Layer 6 of a small transformer language model trained on English Wikipedia (9 layers, counted from 0, width 128).
A neuron adds its activation times its output weights to the MLP's output. To switch it off is to set its activation to zero at one token and run the rest of the model.

Output weights of the MLP neurons that the questions are about. A number n stands for (n - 128) times 0.0035.
n26: 157, 141, 80, 120, 157, 153, 153, 99, 152, 171, 146, 84, 108, 145, 84, 143, 115, 117, 92, 140, 79, 96, 105, 120, 125, 115, 163, 125, 127, 110, 127, 170, 80, 168, 115, 129, 145, 115, 118, 145, 161, 127, 96, 129, 85, 128, 106, 140, 138, 120, 122, 86, 120, 182, 89, 150, 134, 157, 123, 103, 97, 129, 135, 96, 127, 114, 99, 84, 143, 114, 124, 149, 128, 111, 139, 101, 120, 134, 98, 130, 134, 132, 135, 137, 132, 91, 158, 112, 106, 132, 108, 142, 101, 136, 137, 139, 135, 104, 146, 101, 96, 102, 120, 143, 120, 108, 143, 140, 126, 140, 135, 166, 160, 116, 131, 143, 118, 123, 132, 157, 151, 96, 106, 100, 140, 110, 164, 131
n54: 134, 109, 113, 116, 142, 119, 162, 137, 122, 108, 125, 111, 164, 181, 150, 107, 154, 126, 117, 162, 133, 125, 108, 105, 176, 137, 137, 129, 138, 152, 136, 161, 119, 142, 137, 134, 138, 109, 130, 123, 105, 137, 127, 90, 71, 112, 127, 95, 119, 92, 119, 172, 122, 135, 142, 142, 127, 79, 110, 72, 129, 138, 135, 134, 111, 112, 133, 118, 119, 125, 115, 131, 124, 165, 133, 139, 121, 147, 132, 110, 121, 85, 149, 135, 150, 121, 97, 136, 110, 126, 147, 134, 130, 103, 113, 111, 173, 83, 102, 100, 134, 145, 166, 113, 131, 103, 119, 114, 125, 110, 124, 153, 147, 161, 120, 147, 122, 94, 146, 138, 102, 117, 122, 100, 133, 119, 125, 126
n102: 128, 94, 200, 108, 165, 103, 131, 107, 124, 125, 126, 117, 127, 110, 133, 132, 91, 110, 141, 112, 149, 134, 167, 123, 131, 145, 115, 131, 157, 104, 142, 110, 140, 140, 124, 116, 116, 97, 130, 104, 126, 135, 96, 119, 147, 127, 141, 93, 167, 140, 123, 108, 141, 128, 117, 126, 125, 96, 130, 129, 136, 103, 105, 150, 130, 166, 103, 162, 129, 131, 115, 122, 100, 128, 138, 68, 130, 122, 154, 177, 150, 128, 120, 112, 90, 143, 133, 170, 162, 124, 115, 54, 107, 150, 126, 121, 148, 146, 133, 158, 153, 94, 138, 115, 131, 156, 160, 110, 166, 110, 135, 81, 102, 130, 126, 132, 132, 150, 119, 144, 172, 149, 123, 120, 145, 122, 151, 108
n104: 150, 156, 157, 164, 136, 142, 113, 103, 99, 114, 127, 138, 135, 116, 90, 110, 134, 140, 124, 96, 97, 131, 126, 120, 97, 126, 134, 136, 153, 138, 123, 130, 122, 129, 141, 142, 151, 146, 124, 148, 159, 139, 104, 134, 112, 70, 129, 181, 121, 112, 144, 129, 151, 129, 119, 135, 138, 150, 122, 129, 134, 148, 113, 145, 126, 116, 101, 136, 132, 145, 135, 129, 136, 133, 123, 86, 115, 138, 102, 104, 134, 126, 127, 117, 106, 150, 155, 93, 115, 169, 126, 85, 148, 139, 127, 129, 133, 120, 128, 116, 119, 153, 159, 75, 132, 134, 133, 112, 140, 111, 129, 121, 84, 123, 140, 111, 138, 134, 107, 125, 129, 93, 141, 127, 154, 129, 135, 169
n110: 134, 98, 210, 115, 142, 129, 175, 123, 116, 130, 142, 165, 99, 141, 138, 140, 139, 126, 117, 107, 146, 155, 153, 130, 122, 115, 126, 112, 91, 157, 148, 123, 103, 146, 117, 105, 153, 95, 116, 153, 145, 156, 138, 99, 150, 131, 111, 129, 127, 130, 107, 126, 121, 143, 122, 77, 132, 142, 136, 98, 79, 110, 120, 152, 128, 145, 126, 104, 120, 95, 114, 127, 100, 125, 106, 63, 127, 119, 112, 139, 126, 159, 125, 104, 126, 150, 102, 115, 122, 129, 131, 81, 123, 141, 116, 115, 118, 129, 129, 131, 120, 118, 118, 138, 140, 127, 133, 126, 139, 119, 168, 126, 143, 137, 101, 149, 112, 157, 142, 122, 140, 141, 112, 105, 108, 119, 131, 153
n118: 121, 116, 147, 125, 119, 150, 103, 133, 88, 190, 111, 124, 119, 104, 88, 118, 127, 125, 120, 93, 127, 118, 142, 122, 121, 147, 124, 156, 152, 141, 114, 181, 141, 156, 115, 137, 135, 103, 149, 115, 141, 76, 142, 148, 100, 175, 143, 129, 110, 157, 103, 129, 163, 144, 127, 130, 111, 102, 133, 157, 132, 97, 143, 114, 79, 127, 118, 161, 119, 111, 103, 135, 120, 87, 105, 82, 134, 125, 131, 148, 110, 116, 132, 112, 96, 133, 149, 103, 118, 104, 120, 150, 115, 138, 111, 112, 117, 121, 108, 73, 144, 137, 123, 150, 97, 145, 143, 75, 99, 154, 126, 143, 153, 166, 101, 116, 122, 117, 116, 110, 90, 150, 146, 153, 132, 106, 113, 109
n129: 161, 157, 123, 146, 118, 176, 133, 136, 127, 159, 145, 125, 119, 130, 105, 156, 113, 124, 121, 154, 131, 118, 138, 159, 97, 104, 110, 143, 74, 131, 117, 137, 89, 130, 140, 171, 129, 160, 114, 120, 127, 111, 136, 134, 134, 143, 124, 132, 143, 133, 161, 98, 109, 136, 137, 148, 134, 142, 119, 149, 137, 119, 151, 133, 148, 101, 143, 159, 112, 148, 102, 112, 108, 126, 151, 114, 175, 126, 127, 136, 119, 130, 127, 120, 112, 121, 148, 105, 186, 112, 146, 77, 145, 155, 120, 150, 164, 130, 83, 117, 118, 147, 102, 117, 144, 120, 144, 140, 139, 86, 132, 66, 157, 150, 137, 106, 115, 105, 134, 118, 131, 163, 124, 112, 134, 124, 117, 132
n184: 128, 129, 95, 155, 112, 102, 128, 140, 111, 72, 124, 146, 157, 188, 136, 123, 121, 146, 111, 127, 135, 125, 117, 166, 118, 120, 129, 150, 115, 118, 106, 115, 139, 146, 137, 110, 118, 136, 118, 108, 109, 110, 109, 109, 142, 151, 117, 108, 113, 87, 130, 124, 140, 121, 127, 123, 143, 137, 116, 135, 149, 119, 114, 111, 143, 98, 153, 120, 159, 104, 126, 125, 173, 124, 127, 145, 96, 127, 152, 118, 136, 157, 137, 133, 155, 118, 143, 135, 121, 129, 139, 137, 117, 139, 124, 117, 118, 133, 123, 136, 134, 107, 119, 117, 130, 110, 122, 122, 151, 112, 150, 157, 118, 141, 125, 118, 126, 155, 109, 98, 127, 77, 161, 119, 122, 152, 120, 142
n197: 113, 148, 144, 121, 153, 104, 108, 121, 153, 106, 109, 146, 188, 117, 117, 117, 132, 108, 139, 122, 133, 131, 153, 143, 99, 116, 108, 141, 102, 137, 148, 120, 127, 113, 147, 116, 143, 147, 127, 63, 99, 148, 152, 116, 123, 133, 115, 163, 152, 107, 149, 131, 105, 113, 144, 71, 132, 143, 127, 138, 143, 116, 100, 120, 113, 113, 148, 138, 106, 129, 119, 141, 148, 117, 144, 146, 98, 114, 137, 146, 134, 73, 123, 129, 120, 110, 140, 129, 161, 145, 170, 166, 116, 169, 143, 111, 120, 156, 135, 178, 144, 147, 123, 159, 180, 120, 99, 106, 119, 99, 179, 109, 173, 119, 143, 143, 112, 134, 150, 119, 109, 141, 112, 168, 123, 136, 146, 88
n200: 144, 148, 170, 101, 110, 133, 132, 127, 117, 100, 122, 131, 149, 100, 148, 143, 126, 146, 106, 125, 117, 172, 72, 127, 135, 130, 130, 138, 107, 143, 129, 106, 118, 100, 154, 103, 143, 147, 97, 113, 156, 141, 114, 109, 127, 148, 150, 111, 111, 135, 145, 159, 108, 135, 116, 178, 108, 133, 127, 164, 122, 97, 146, 151, 91, 131, 146, 173, 132, 137, 138, 110, 119, 122, 94, 108, 134, 126, 137, 120, 149, 133, 166, 110, 119, 122, 129, 150, 97, 120, 141, 135, 114, 120, 116, 103, 129, 152, 100, 148, 115, 159, 80, 124, 152, 118, 111, 125, 142, 124, 115, 157, 166, 161, 89, 120, 135, 130, 121, 112, 100, 159, 121, 146, 96, 130, 122, 127
n201: 148, 161, 186, 132, 154, 130, 90, 168, 142, 97, 141, 127, 177, 89, 153, 153, 100, 98, 148, 116, 126, 144, 143, 143, 128, 112, 126, 112, 131, 123, 150, 121, 127, 122, 133, 138, 156, 116, 114, 116, 123, 146, 147, 133, 139, 133, 121, 137, 140, 108, 137, 165, 117, 115, 135, 127, 141, 149, 131, 128, 141, 114, 162, 111, 127, 84, 125, 95, 94, 142, 84, 173, 108, 113, 144, 67, 107, 144, 120, 104, 127, 149, 123, 119, 153, 134, 142, 137, 70, 133, 130, 92, 128, 136, 80, 177, 115, 129, 119, 99, 125, 107, 142, 112, 140, 136, 149, 135, 154, 126, 105, 115, 105, 127, 138, 114, 128, 144, 129, 113, 159, 109, 127, 143, 86, 135, 130, 118
n226: 97, 85, 210, 124, 142, 128, 114, 90, 130, 118, 141, 77, 132, 143, 113, 109, 128, 125, 96, 142, 127, 90, 129, 128, 111, 111, 123, 145, 136, 152, 118, 126, 120, 125, 123, 117, 118, 118, 158, 95, 136, 146, 132, 150, 161, 122, 113, 78, 128, 138, 127, 105, 132, 118, 118, 124, 140, 137, 113, 106, 145, 122, 128, 134, 112, 143, 85, 124, 140, 123, 99, 113, 167, 137, 110, 111, 143, 119, 130, 95, 118, 116, 132, 92, 115, 131, 128, 134, 141, 110, 94, 73, 137, 137, 134, 96, 117, 105, 150, 179, 110, 128, 94, 93, 140, 160, 120, 100, 142, 126, 125, 172, 159, 130, 138, 163, 139, 136, 136, 128, 141, 130, 109, 104, 143, 142, 113, 132
n263: 161, 128, 139, 173, 138, 115, 127, 99, 91, 161, 138, 85, 112, 139, 98, 125, 143, 129, 120, 140, 120, 131, 124, 129, 134, 134, 106, 114, 102, 152, 135, 112, 115, 169, 168, 118, 114, 172, 146, 143, 128, 101, 107, 110, 134, 133, 109, 65, 116, 117, 107, 128, 98, 106, 121, 117, 127, 161, 107, 156, 130, 154, 139, 137, 139, 102, 109, 134, 162, 128, 153, 167, 62, 166, 104, 113, 154, 160, 114, 129, 121, 154, 102, 105, 184, 97, 89, 117, 136, 160, 108, 154, 168, 123, 135, 143, 112, 127, 164, 111, 120, 129, 99, 97, 118, 137, 83, 135, 170, 178, 106, 141, 135, 117, 156, 135, 108, 183, 145, 146, 116, 135, 163, 143, 152, 142, 118, 128
n269: 127, 125, 182, 116, 151, 122, 156, 115, 140, 113, 133, 95, 150, 132, 109, 99, 144, 114, 146, 143, 157, 157, 143, 134, 117, 132, 130, 122, 171, 146, 121, 114, 142, 162, 134, 118, 135, 120, 129, 154, 110, 165, 139, 120, 125, 158, 111, 116, 149, 151, 148, 89, 166, 145, 130, 113, 151, 109, 134, 117, 110, 145, 130, 141, 154, 118, 140, 166, 108, 119, 114, 173, 144, 127, 144, 126, 140, 90, 115, 148, 130, 162, 160, 117, 92, 130, 101, 138, 119, 131, 143, 34, 133, 123, 134, 146, 128, 149, 127, 129, 124, 112, 168, 117, 123, 133, 142, 155, 117, 143, 150, 115, 114, 92, 85, 90, 105, 135, 151, 136, 103, 138, 132, 147, 117, 78, 120, 148
n311: 130, 91, 84, 91, 132, 118, 144, 84, 140, 142, 133, 130, 143, 125, 140, 154, 164, 103, 123, 109, 131, 143, 146, 151, 119, 129, 109, 147, 125, 127, 136, 115, 115, 144, 138, 131, 131, 137, 113, 135, 103, 125, 137, 140, 106, 136, 132, 109, 120, 105, 126, 120, 167, 130, 137, 115, 159, 114, 115, 129, 129, 157, 125, 131, 99, 147, 95, 129, 151, 131, 141, 123, 129, 134, 130, 125, 127, 142, 147, 132, 130, 131, 143, 117, 137, 152, 144, 89, 130, 132, 153, 131, 122, 78, 140, 119, 79, 126, 176, 92, 148, 140, 148, 172, 152, 139, 110, 150, 149, 139, 112, 120, 87, 125, 151, 150, 150, 182, 141, 138, 120, 116, 131, 85, 113, 137, 128, 117
n313: 143, 118, 7, 140, 118, 126, 129, 135, 129, 134, 146, 112, 123, 141, 134, 93, 107, 126, 126, 115, 117, 133, 107, 122, 113, 154, 96, 96, 132, 127, 148, 143, 129, 163, 109, 114, 111, 107, 133, 138, 120, 155, 133, 107, 137, 113, 109, 143, 111, 124, 118, 142, 157, 129, 126, 123, 134, 136, 139, 97, 146, 125, 107, 144, 138, 137, 122, 98, 118, 123, 114, 121, 114, 121, 120, 142, 139, 124, 137, 135, 128, 162, 135, 114, 89, 134, 112, 139, 119, 95, 151, 210, 141, 134, 109, 121, 109, 166, 114, 118, 143, 138, 162, 148, 145, 142, 103, 106, 128, 129, 83, 133, 116, 106, 118, 105, 140, 141, 95, 122, 134, 138, 122, 126, 130, 132, 134, 186

Each question names a token from some text and the token that comes next. It shows the activations a of the neurons there, in the order above. A number n stands for (n - 128) times 0.04.

Then comes g, the gradient of the next token's log-probability with respect to the MLP's output, scaled to length 1. A neuron's effect is roughly proportional to its activation times (output weights . g). A number n stands for (n - 128) times 0.0029.

"199", then "0 "
a: 116, 127, 116, 129, 125, 128, 131, 127, 122, 174, 125, 121, 126, 114, 117, 125
g: 84, 170, 127, 132, 121, 27, 113, 72, 125, 131, 120, 166, 156, 132, 165, 163, 146, 196, 141, 118, 176, 178, 135, 93, 130, 158, 156, 72, 98, 102, 111, 150, 153, 181, 129, 144, 137, 144, 138, 139, 133, 88, 96, 134, 97, 203, 110, 151, 127, 105, 116, 149, 97, 136, 189, 124, 117, 115, 81, 142, 76, 141, 155, 127, 153, 168, 112, 173, 151, 137, 88, 94, 85, 146, 73, 137, 119, 169, 119, 160, 70, 85, 113, 138, 130, 121, 173, 128, 105, 87, 96, 166, 98, 92, 104, 108, 200, 122, 132, 161, 136, 119, 113, 115, 166, 125, 130, 138, 130, 135, 121, 132, 156, 86, 139, 85, 140, 135, 177, 101, 141, 162, 109, 143, 112, 142, 130, 165
Switching off which neuron hurts the next token most? n200

"It ", then "remained "
a: 117, 121, 129, 127, 128, 116, 126, 138, 123, 126, 127, 130, 127, 92, 127, 128
g: 114, 163, 132, 108, 93, 160, 87, 150, 148, 128, 156, 117, 97, 161, 155, 150, 164, 143, 105, 151, 109, 74, 102, 113, 125, 115, 82, 132, 115, 86, 98, 136, 121, 132, 79, 149, 62, 161, 159, 137, 158, 112, 161, 122, 73, 145, 117, 76, 61, 113, 130, 165, 122, 96, 78, 133, 135, 173, 117, 114, 166, 100, 120, 110, 65, 152, 131, 108, 138, 110, 130, 133, 68, 172, 145, 125, 123, 174, 159, 183, 174, 202, 130, 165, 82, 137, 131, 118, 141, 100, 61, 126, 59, 100, 165, 134, 80, 121, 88, 74, 153, 106, 174, 148, 143, 119, 142, 72, 155, 106, 128, 171, 114, 120, 128, 142, 145, 122, 146, 117, 136, 157, 150, 143, 120, 132, 93, 161
Switching off which neuron hurts the next token most? n269

"ful", then "ly"
a: 128, 129, 132, 128, 133, 126, 126, 130, 130, 134, 128, 129, 127, 128, 129, 129
g: 151, 88, 120, 136, 110, 86, 81, 110, 164, 106, 115, 156, 118, 104, 107, 95, 151, 193, 163, 145, 166, 69, 106, 120, 146, 111, 113, 134, 113, 106, 171, 113, 123, 123, 141, 130, 113, 200, 132, 78, 139, 87, 105, 108, 81, 152, 90, 144, 89, 160, 131, 151, 140, 144, 124, 122, 185, 95, 101, 170, 118, 119, 133, 165, 151, 112, 114, 130, 120, 113, 129, 150, 119, 135, 117, 124, 182, 126, 207, 117, 163, 130, 102, 151, 118, 102, 59, 102, 150, 131, 145, 135, 107, 106, 156, 124, 99, 153, 133, 134, 144, 168, 107, 161, 119, 177, 86, 127, 116, 91, 80, 95, 199, 137, 105, 90, 126, 161, 124, 82, 163, 94, 136, 231, 121, 139, 194, 131
Which two neurons, each switched off alone, lower its probability most, in order? n200, n197

", ", then "however"
a: 130, 128, 128, 125, 141, 132, 127, 127, 129, 130, 128, 126, 130, 193, 120, 126
g: 113, 133, 124, 134, 131, 173, 209, 140, 137, 168, 127, 68, 158, 178, 130, 99, 119, 156, 193, 132, 144, 111, 160, 102, 112, 132, 180, 78, 191, 112, 177, 117, 95, 157, 101, 79, 126, 137, 101, 142, 110, 161, 136, 168, 108, 103, 61, 90, 123, 140, 109, 90, 202, 100, 116, 98, 184, 105, 130, 123, 133, 121, 121, 142, 135, 197, 132, 105, 105, 78, 132, 175, 143, 91, 145, 152, 144, 82, 164, 179, 137, 155, 110, 150, 116, 129, 138, 139, 127, 166, 96, 115, 103, 102, 148, 143, 142, 95, 123, 145, 117, 141, 160, 141, 78, 113, 167, 141, 116, 159, 103, 138, 103, 75, 108, 113, 97, 199, 102, 115, 123, 184, 89, 124, 128, 112, 119, 121
Switching off which neuron hurts the next token most? n269

"196", then "2"
a: 133, 129, 125, 128, 129, 127, 125, 129, 131, 176, 129, 132, 135, 129, 128, 120
g: 101, 137, 127, 182, 161, 131, 169, 187, 158, 131, 120, 105, 122, 115, 31, 162, 117, 102, 145, 93, 108, 115, 167, 158, 99, 137, 117, 107, 127, 113, 156, 150, 137, 122, 118, 109, 146, 107, 160, 157, 48, 146, 170, 107, 92, 97, 72, 125, 114, 153, 166, 139, 92, 131, 109, 141, 137, 134, 170, 120, 96, 118, 82, 130, 143, 87, 156, 157, 77, 111, 146, 121, 172, 147, 121, 118, 155, 133, 124, 152, 164, 190, 142, 141, 115, 92, 158, 143, 159, 130, 152, 134, 71, 146, 176, 138, 146, 120, 146, 145, 86, 124, 75, 86, 128, 120, 153, 116, 103, 147, 85, 143, 167, 121, 111, 168, 166, 143, 86, 49, 90, 115, 123, 72, 157, 77, 87, 155
Which neuron, switched off, raises the next token's probability most? n200

"place ", then "in "
a: 126, 121, 137, 140, 144, 126, 139, 127, 140, 129, 178, 134, 128, 128, 126, 125
g: 98, 161, 113, 109, 133, 77, 61, 131, 132, 142, 131, 95, 139, 159, 155, 189, 111, 98, 92, 114, 103, 132, 127, 101, 135, 124, 172, 108, 168, 145, 123, 140, 115, 136, 164, 125, 152, 129, 136, 147, 94, 95, 54, 122, 137, 130, 150, 150, 139, 110, 127, 123, 111, 117, 103, 149, 201, 67, 151, 176, 175, 121, 138, 100, 99, 151, 159, 91, 144, 149, 76, 177, 156, 63, 161, 135, 135, 155, 101, 150, 117, 160, 130, 118, 95, 149, 124, 135, 127, 93, 192, 128, 118, 141, 166, 106, 114, 143, 126, 84, 214, 171, 145, 171, 112, 143, 87, 165, 124, 196, 127, 99, 131, 124, 176, 162, 142, 166, 148, 131, 123, 191, 108, 144, 80, 175, 109, 126
Switching off which neuron hurts the next token most? n201

"team ", then "player"
a: 131, 122, 134, 194, 127, 129, 134, 104, 128, 128, 146, 131, 129, 128, 133, 134
g: 94, 134, 123, 171, 151, 169, 120, 157, 146, 121, 139, 93, 156, 141, 141, 157, 85, 113, 95, 142, 148, 61, 89, 138, 101, 157, 95, 137, 31, 189, 138, 116, 138, 153, 145, 132, 139, 172, 93, 127, 118, 133, 57, 97, 130, 119, 194, 144, 112, 134, 139, 152, 153, 95, 84, 96, 127, 148, 182, 126, 92, 194, 125, 123, 149, 66, 106, 130, 115, 123, 119, 168, 100, 152, 121, 117, 118, 159, 170, 125, 140, 112, 160, 103, 143, 146, 100, 128, 106, 96, 147, 122, 157, 101, 201, 110, 143, 94, 130, 94, 113, 118, 131, 79, 94, 164, 110, 101, 87, 166, 154, 73, 95, 163, 129, 89, 152, 88, 97, 118, 143, 135, 135, 76, 73, 153, 128, 110
Which two neurons, each switched off alone, lower its probability most, in order? n104, n201

"a ", then "power"
a: 128, 130, 123, 128, 130, 135, 124, 137, 123, 124, 132, 130, 129, 127, 120, 127
g: 95, 135, 132, 118, 134, 85, 132, 186, 176, 152, 106, 176, 133, 113, 107, 109, 157, 142, 94, 117, 88, 186, 119, 201, 143, 130, 118, 108, 136, 104, 147, 108, 132, 185, 154, 99, 105, 132, 72, 102, 172, 152, 158, 107, 161, 144, 75, 177, 162, 154, 151, 128, 82, 114, 101, 72, 86, 162, 124, 107, 137, 110, 136, 129, 116, 134, 136, 122, 100, 176, 111, 120, 122, 135, 129, 126, 109, 121, 77, 133, 169, 113, 124, 137, 174, 70, 119, 149, 116, 119, 77, 136, 123, 107, 151, 136, 89, 115, 103, 102, 94, 102, 149, 141, 173, 139, 110, 181, 115, 141, 58, 161, 111, 70, 119, 109, 153, 65, 183, 156, 140, 176, 166, 111, 123, 136, 62, 172
Which neuron, switched off, raises the next token's probability most? n118

"ment ", then "and "
a: 130, 134, 128, 130, 132, 124, 36, 129, 118, 130, 96, 128, 129, 129, 124, 131
g: 108, 104, 120, 160, 122, 124, 157, 130, 99, 85, 106, 128, 120, 114, 160, 65, 162, 116, 145, 111, 117, 214, 157, 142, 133, 65, 127, 38, 145, 160, 127, 132, 129, 145, 134, 144, 173, 73, 43, 113, 123, 144, 124, 106, 169, 78, 101, 120, 154, 143, 132, 157, 125, 128, 130, 125, 89, 118, 114, 116, 154, 125, 141, 109, 116, 155, 135, 90, 134, 92, 142, 86, 164, 136, 89, 142, 152, 112, 105, 167, 207, 165, 130, 159, 174, 166, 124, 143, 100, 143, 152, 131, 157, 169, 150, 136, 164, 129, 114, 146, 86, 117, 123, 132, 97, 114, 156, 175, 99, 130, 147, 143, 149, 82, 97, 128, 119, 178, 165, 109, 142, 111, 69, 190, 70, 79, 110, 131
Switching off which neuron hurts the next token most? n129

"==", then "Re"
a: 130, 128, 135, 129, 132, 132, 126, 131, 127, 128, 131, 156, 116, 133, 129, 128
g: 91, 102, 172, 108, 108, 139, 128, 114, 124, 139, 90, 139, 156, 148, 139, 92, 100, 105, 93, 154, 143, 118, 192, 89, 126, 110, 132, 184, 117, 79, 141, 104, 165, 149, 151, 147, 33, 95, 137, 125, 76, 170, 188, 97, 125, 153, 119, 122, 126, 117, 120, 107, 72, 113, 150, 195, 144, 116, 153, 79, 174, 119, 143, 168, 127, 95, 133, 198, 154, 137, 130, 171, 99, 159, 153, 99, 159, 138, 115, 121, 131, 157, 98, 162, 124, 56, 132, 154, 132, 83, 141, 122, 152, 102, 124, 91, 113, 162, 74, 155, 118, 142, 145, 120, 119, 152, 89, 97, 106, 104, 93, 158, 102, 88, 178, 167, 151, 156, 122, 138, 129, 112, 129, 117, 132, 182, 194, 143
Switching off which neuron hurts the next token most? n226

"0 ", then "by "
a: 103, 134, 123, 135, 142, 143, 129, 125, 131, 128, 128, 132, 97, 130, 122, 133
g: 100, 160, 118, 78, 116, 131, 117, 106, 88, 93, 113, 105, 181, 126, 140, 121, 72, 108, 140, 120, 196, 146, 112, 141, 165, 117, 144, 154, 153, 95, 108, 117, 139, 140, 168, 75, 64, 99, 173, 186, 97, 86, 111, 152, 50, 113, 116, 178, 93, 126, 174, 121, 75, 94, 124, 82, 151, 122, 105, 169, 133, 151, 161, 135, 126, 148, 110, 122, 164, 100, 151, 82, 140, 146, 135, 149, 147, 122, 127, 88, 57, 141, 129, 136, 167, 64, 119, 147, 128, 99, 145, 128, 148, 179, 139, 128, 147, 151, 152, 131, 143, 148, 128, 183, 100, 143, 71, 115, 106, 122, 116, 115, 126, 137, 191, 107, 112, 67, 135, 154, 152, 121, 187, 98, 129, 117, 98, 80
Which neuron, switched off, raises the next token's probability most? n110

"; ", then "%; "
a: 122, 130, 129, 128, 131, 129, 110, 128, 128, 128, 127, 127, 125, 131, 129, 126
g: 120, 156, 93, 116, 91, 108, 116, 115, 77, 158, 141, 83, 151, 162, 162, 104, 158, 95, 121, 148, 113, 139, 107, 147, 137, 123, 136, 114, 189, 162, 122, 96, 67, 154, 148, 84, 153, 163, 119, 145, 99, 147, 150, 129, 80, 98, 73, 165, 117, 126, 97, 164, 114, 90, 123, 112, 133, 86, 140, 156, 121, 142, 94, 116, 102, 209, 172, 77, 174, 126, 182, 135, 184, 125, 109, 177, 139, 94, 110, 141, 121, 94, 139, 81, 117, 147, 92, 130, 122, 140, 112, 107, 132, 161, 134, 127, 127, 180, 147, 81, 148, 108, 115, 105, 73, 99, 135, 100, 128, 175, 83, 118, 132, 176, 138, 107, 115, 89, 171, 95, 101, 184, 142, 79, 94, 95, 71, 170
Switching off which neuron hurts the next token most? n129

"the ", then "highest "
a: 128, 129, 166, 130, 128, 127, 126, 128, 123, 133, 135, 128, 127, 129, 125, 129
g: 96, 117, 106, 111, 128, 118, 123, 82, 72, 123, 159, 151, 151, 168, 79, 139, 180, 136, 116, 162, 143, 135, 114, 84, 188, 138, 98, 152, 88, 148, 114, 117, 86, 159, 115, 127, 191, 137, 115, 128, 98, 158, 78, 172, 136, 163, 161, 174, 174, 135, 111, 112, 141, 81, 129, 102, 131, 44, 136, 105, 98, 127, 124, 100, 103, 201, 129, 141, 106, 97, 123, 129, 104, 85, 38, 141, 90, 118, 133, 205, 141, 111, 118, 124, 115, 107, 147, 141, 151, 136, 105, 125, 142, 101, 129, 114, 85, 135, 128, 127, 157, 108, 175, 137, 93, 119, 87, 140, 155, 105, 59, 180, 165, 114, 133, 145, 136, 161, 122, 132, 124, 198, 118, 92, 152, 131, 150, 156
Which neuron, switched off, raises the next token's probability most? n201

"only ", then "game "
a: 132, 126, 129, 148, 127, 128, 125, 123, 94, 128, 126, 129, 117, 116, 122, 128
g: 107, 138, 133, 143, 114, 93, 148, 179, 139, 128, 109, 92, 156, 135, 145, 94, 105, 144, 146, 75, 134, 103, 130, 150, 96, 186, 163, 194, 107, 115, 194, 104, 89, 184, 134, 117, 168, 114, 145, 155, 121, 121, 109, 131, 113, 120, 178, 174, 118, 80, 130, 139, 220, 173, 83, 122, 144, 104, 127, 124, 145, 130, 83, 117, 154, 106, 114, 144, 137, 103, 199, 170, 153, 132, 170, 133, 177, 106, 119, 119, 143, 106, 99, 96, 139, 175, 134, 89, 99, 168, 59, 130, 176, 109, 150, 113, 117, 138, 113, 89, 93, 133, 112, 139, 130, 96, 126, 103, 81, 170, 183, 110, 113, 74, 148, 141, 129, 135, 142, 144, 82, 133, 171, 61, 134, 130, 157, 142
Switching off which neuron hurts the next token most? n104

"t", then "ol"
a: 137, 132, 134, 132, 127, 128, 117, 129, 133, 134, 130, 140, 129, 128, 128, 131
g: 145, 114, 141, 93, 141, 126, 81, 159, 109, 119, 158, 132, 103, 77, 145, 83, 124, 110, 126, 124, 120, 142, 144, 110, 79, 121, 190, 175, 100, 138, 124, 125, 98, 103, 97, 118, 146, 120, 124, 121, 112, 114, 112, 104, 73, 95, 131, 138, 133, 130, 160, 94, 110, 162, 116, 166, 127, 150, 113, 110, 137, 145, 106, 154, 99, 160, 97, 135, 153, 172, 152, 203, 232, 132, 120, 113, 125, 80, 133, 116, 123, 144, 158, 135, 96, 126, 183, 167, 115, 187, 102, 131, 78, 128, 151, 149, 128, 144, 96, 92, 135, 114, 62, 160, 107, 62, 107, 168, 154, 129, 121, 183, 81, 104, 143, 49, 95, 152, 158, 95, 130, 96, 183, 123, 133, 67, 143, 141
Switching off which neuron hurts the next token most? n26

"class ", then "career"
a: 128, 122, 130, 144, 120, 126, 135, 106, 130, 126, 131, 129, 125, 123, 128, 130
g: 169, 119, 115, 146, 166, 129, 101, 105, 178, 115, 127, 117, 50, 128, 52, 100, 138, 90, 90, 152, 154, 122, 162, 146, 93, 173, 120, 154, 86, 111, 87, 177, 118, 137, 159, 149, 130, 146, 130, 144, 192, 104, 140, 77, 167, 123, 122, 116, 90, 151, 86, 165, 221, 132, 99, 140, 87, 147, 176, 153, 85, 127, 172, 164, 153, 121, 43, 93, 117, 139, 145, 142, 81, 173, 173, 134, 147, 111, 165, 155, 158, 140, 76, 136, 120, 128, 143, 171, 136, 131, 107, 155, 94, 126, 114, 121, 77, 111, 157, 127, 116, 156, 108, 131, 114, 122, 182, 101, 104, 116, 84, 112, 163, 145, 93, 116, 146, 113, 132, 118, 97, 146, 173, 137, 120, 132, 138, 126
Switching off which neuron hurts the next token most? n184

"taught ", then "his "
a: 112, 127, 126, 128, 128, 127, 128, 126, 131, 130, 132, 128, 131, 112, 118, 128
g: 150, 121, 121, 129, 192, 93, 117, 191, 163, 113, 143, 158, 156, 121, 137, 96, 90, 108, 136, 111, 163, 129, 89, 138, 126, 152, 103, 157, 135, 83, 107, 154, 115, 118, 109, 83, 88, 92, 80, 88, 117, 90, 121, 106, 117, 116, 170, 154, 191, 132, 134, 84, 143, 175, 86, 143, 117, 142, 183, 158, 109, 116, 104, 183, 112, 109, 183, 119, 106, 114, 161, 119, 144, 143, 157, 127, 155, 145, 91, 123, 180, 85, 153, 124, 119, 150, 103, 105, 176, 80, 128, 133, 143, 123, 133, 102, 150, 105, 100, 156, 129, 113, 149, 150, 143, 85, 184, 124, 105, 92, 128, 56, 57, 150, 130, 100, 155, 42, 141, 89, 137, 140, 94, 61, 114, 151, 102, 138
Which two neurons, each switched off alone, lower its probability most, in order? n26, n311

"leadership ", then "of "
a: 93, 128, 129, 128, 129, 122, 131, 127, 138, 126, 249, 128, 128, 126, 119, 104
g: 143, 113, 131, 120, 97, 120, 137, 151, 127, 120, 111, 154, 148, 100, 133, 137, 138, 129, 157, 128, 84, 115, 123, 149, 139, 141, 37, 196, 147, 165, 135, 91, 180, 65, 99, 142, 133, 108, 145, 87, 103, 149, 169, 137, 98, 93, 204, 140, 137, 91, 130, 175, 107, 131, 107, 87, 141, 130, 126, 133, 133, 116, 132, 149, 154, 153, 155, 165, 109, 113, 137, 77, 121, 156, 91, 137, 91, 127, 163, 139, 96, 25, 165, 109, 106, 124, 121, 122, 118, 160, 98, 137, 121, 135, 105, 127, 130, 88, 118, 116, 175, 115, 169, 122, 113, 109, 176, 116, 123, 19, 164, 96, 156, 142, 128, 137, 116, 139, 132, 63, 93, 104, 180, 108, 139, 144, 65, 140
Switching off which neuron hurts the next token most? n26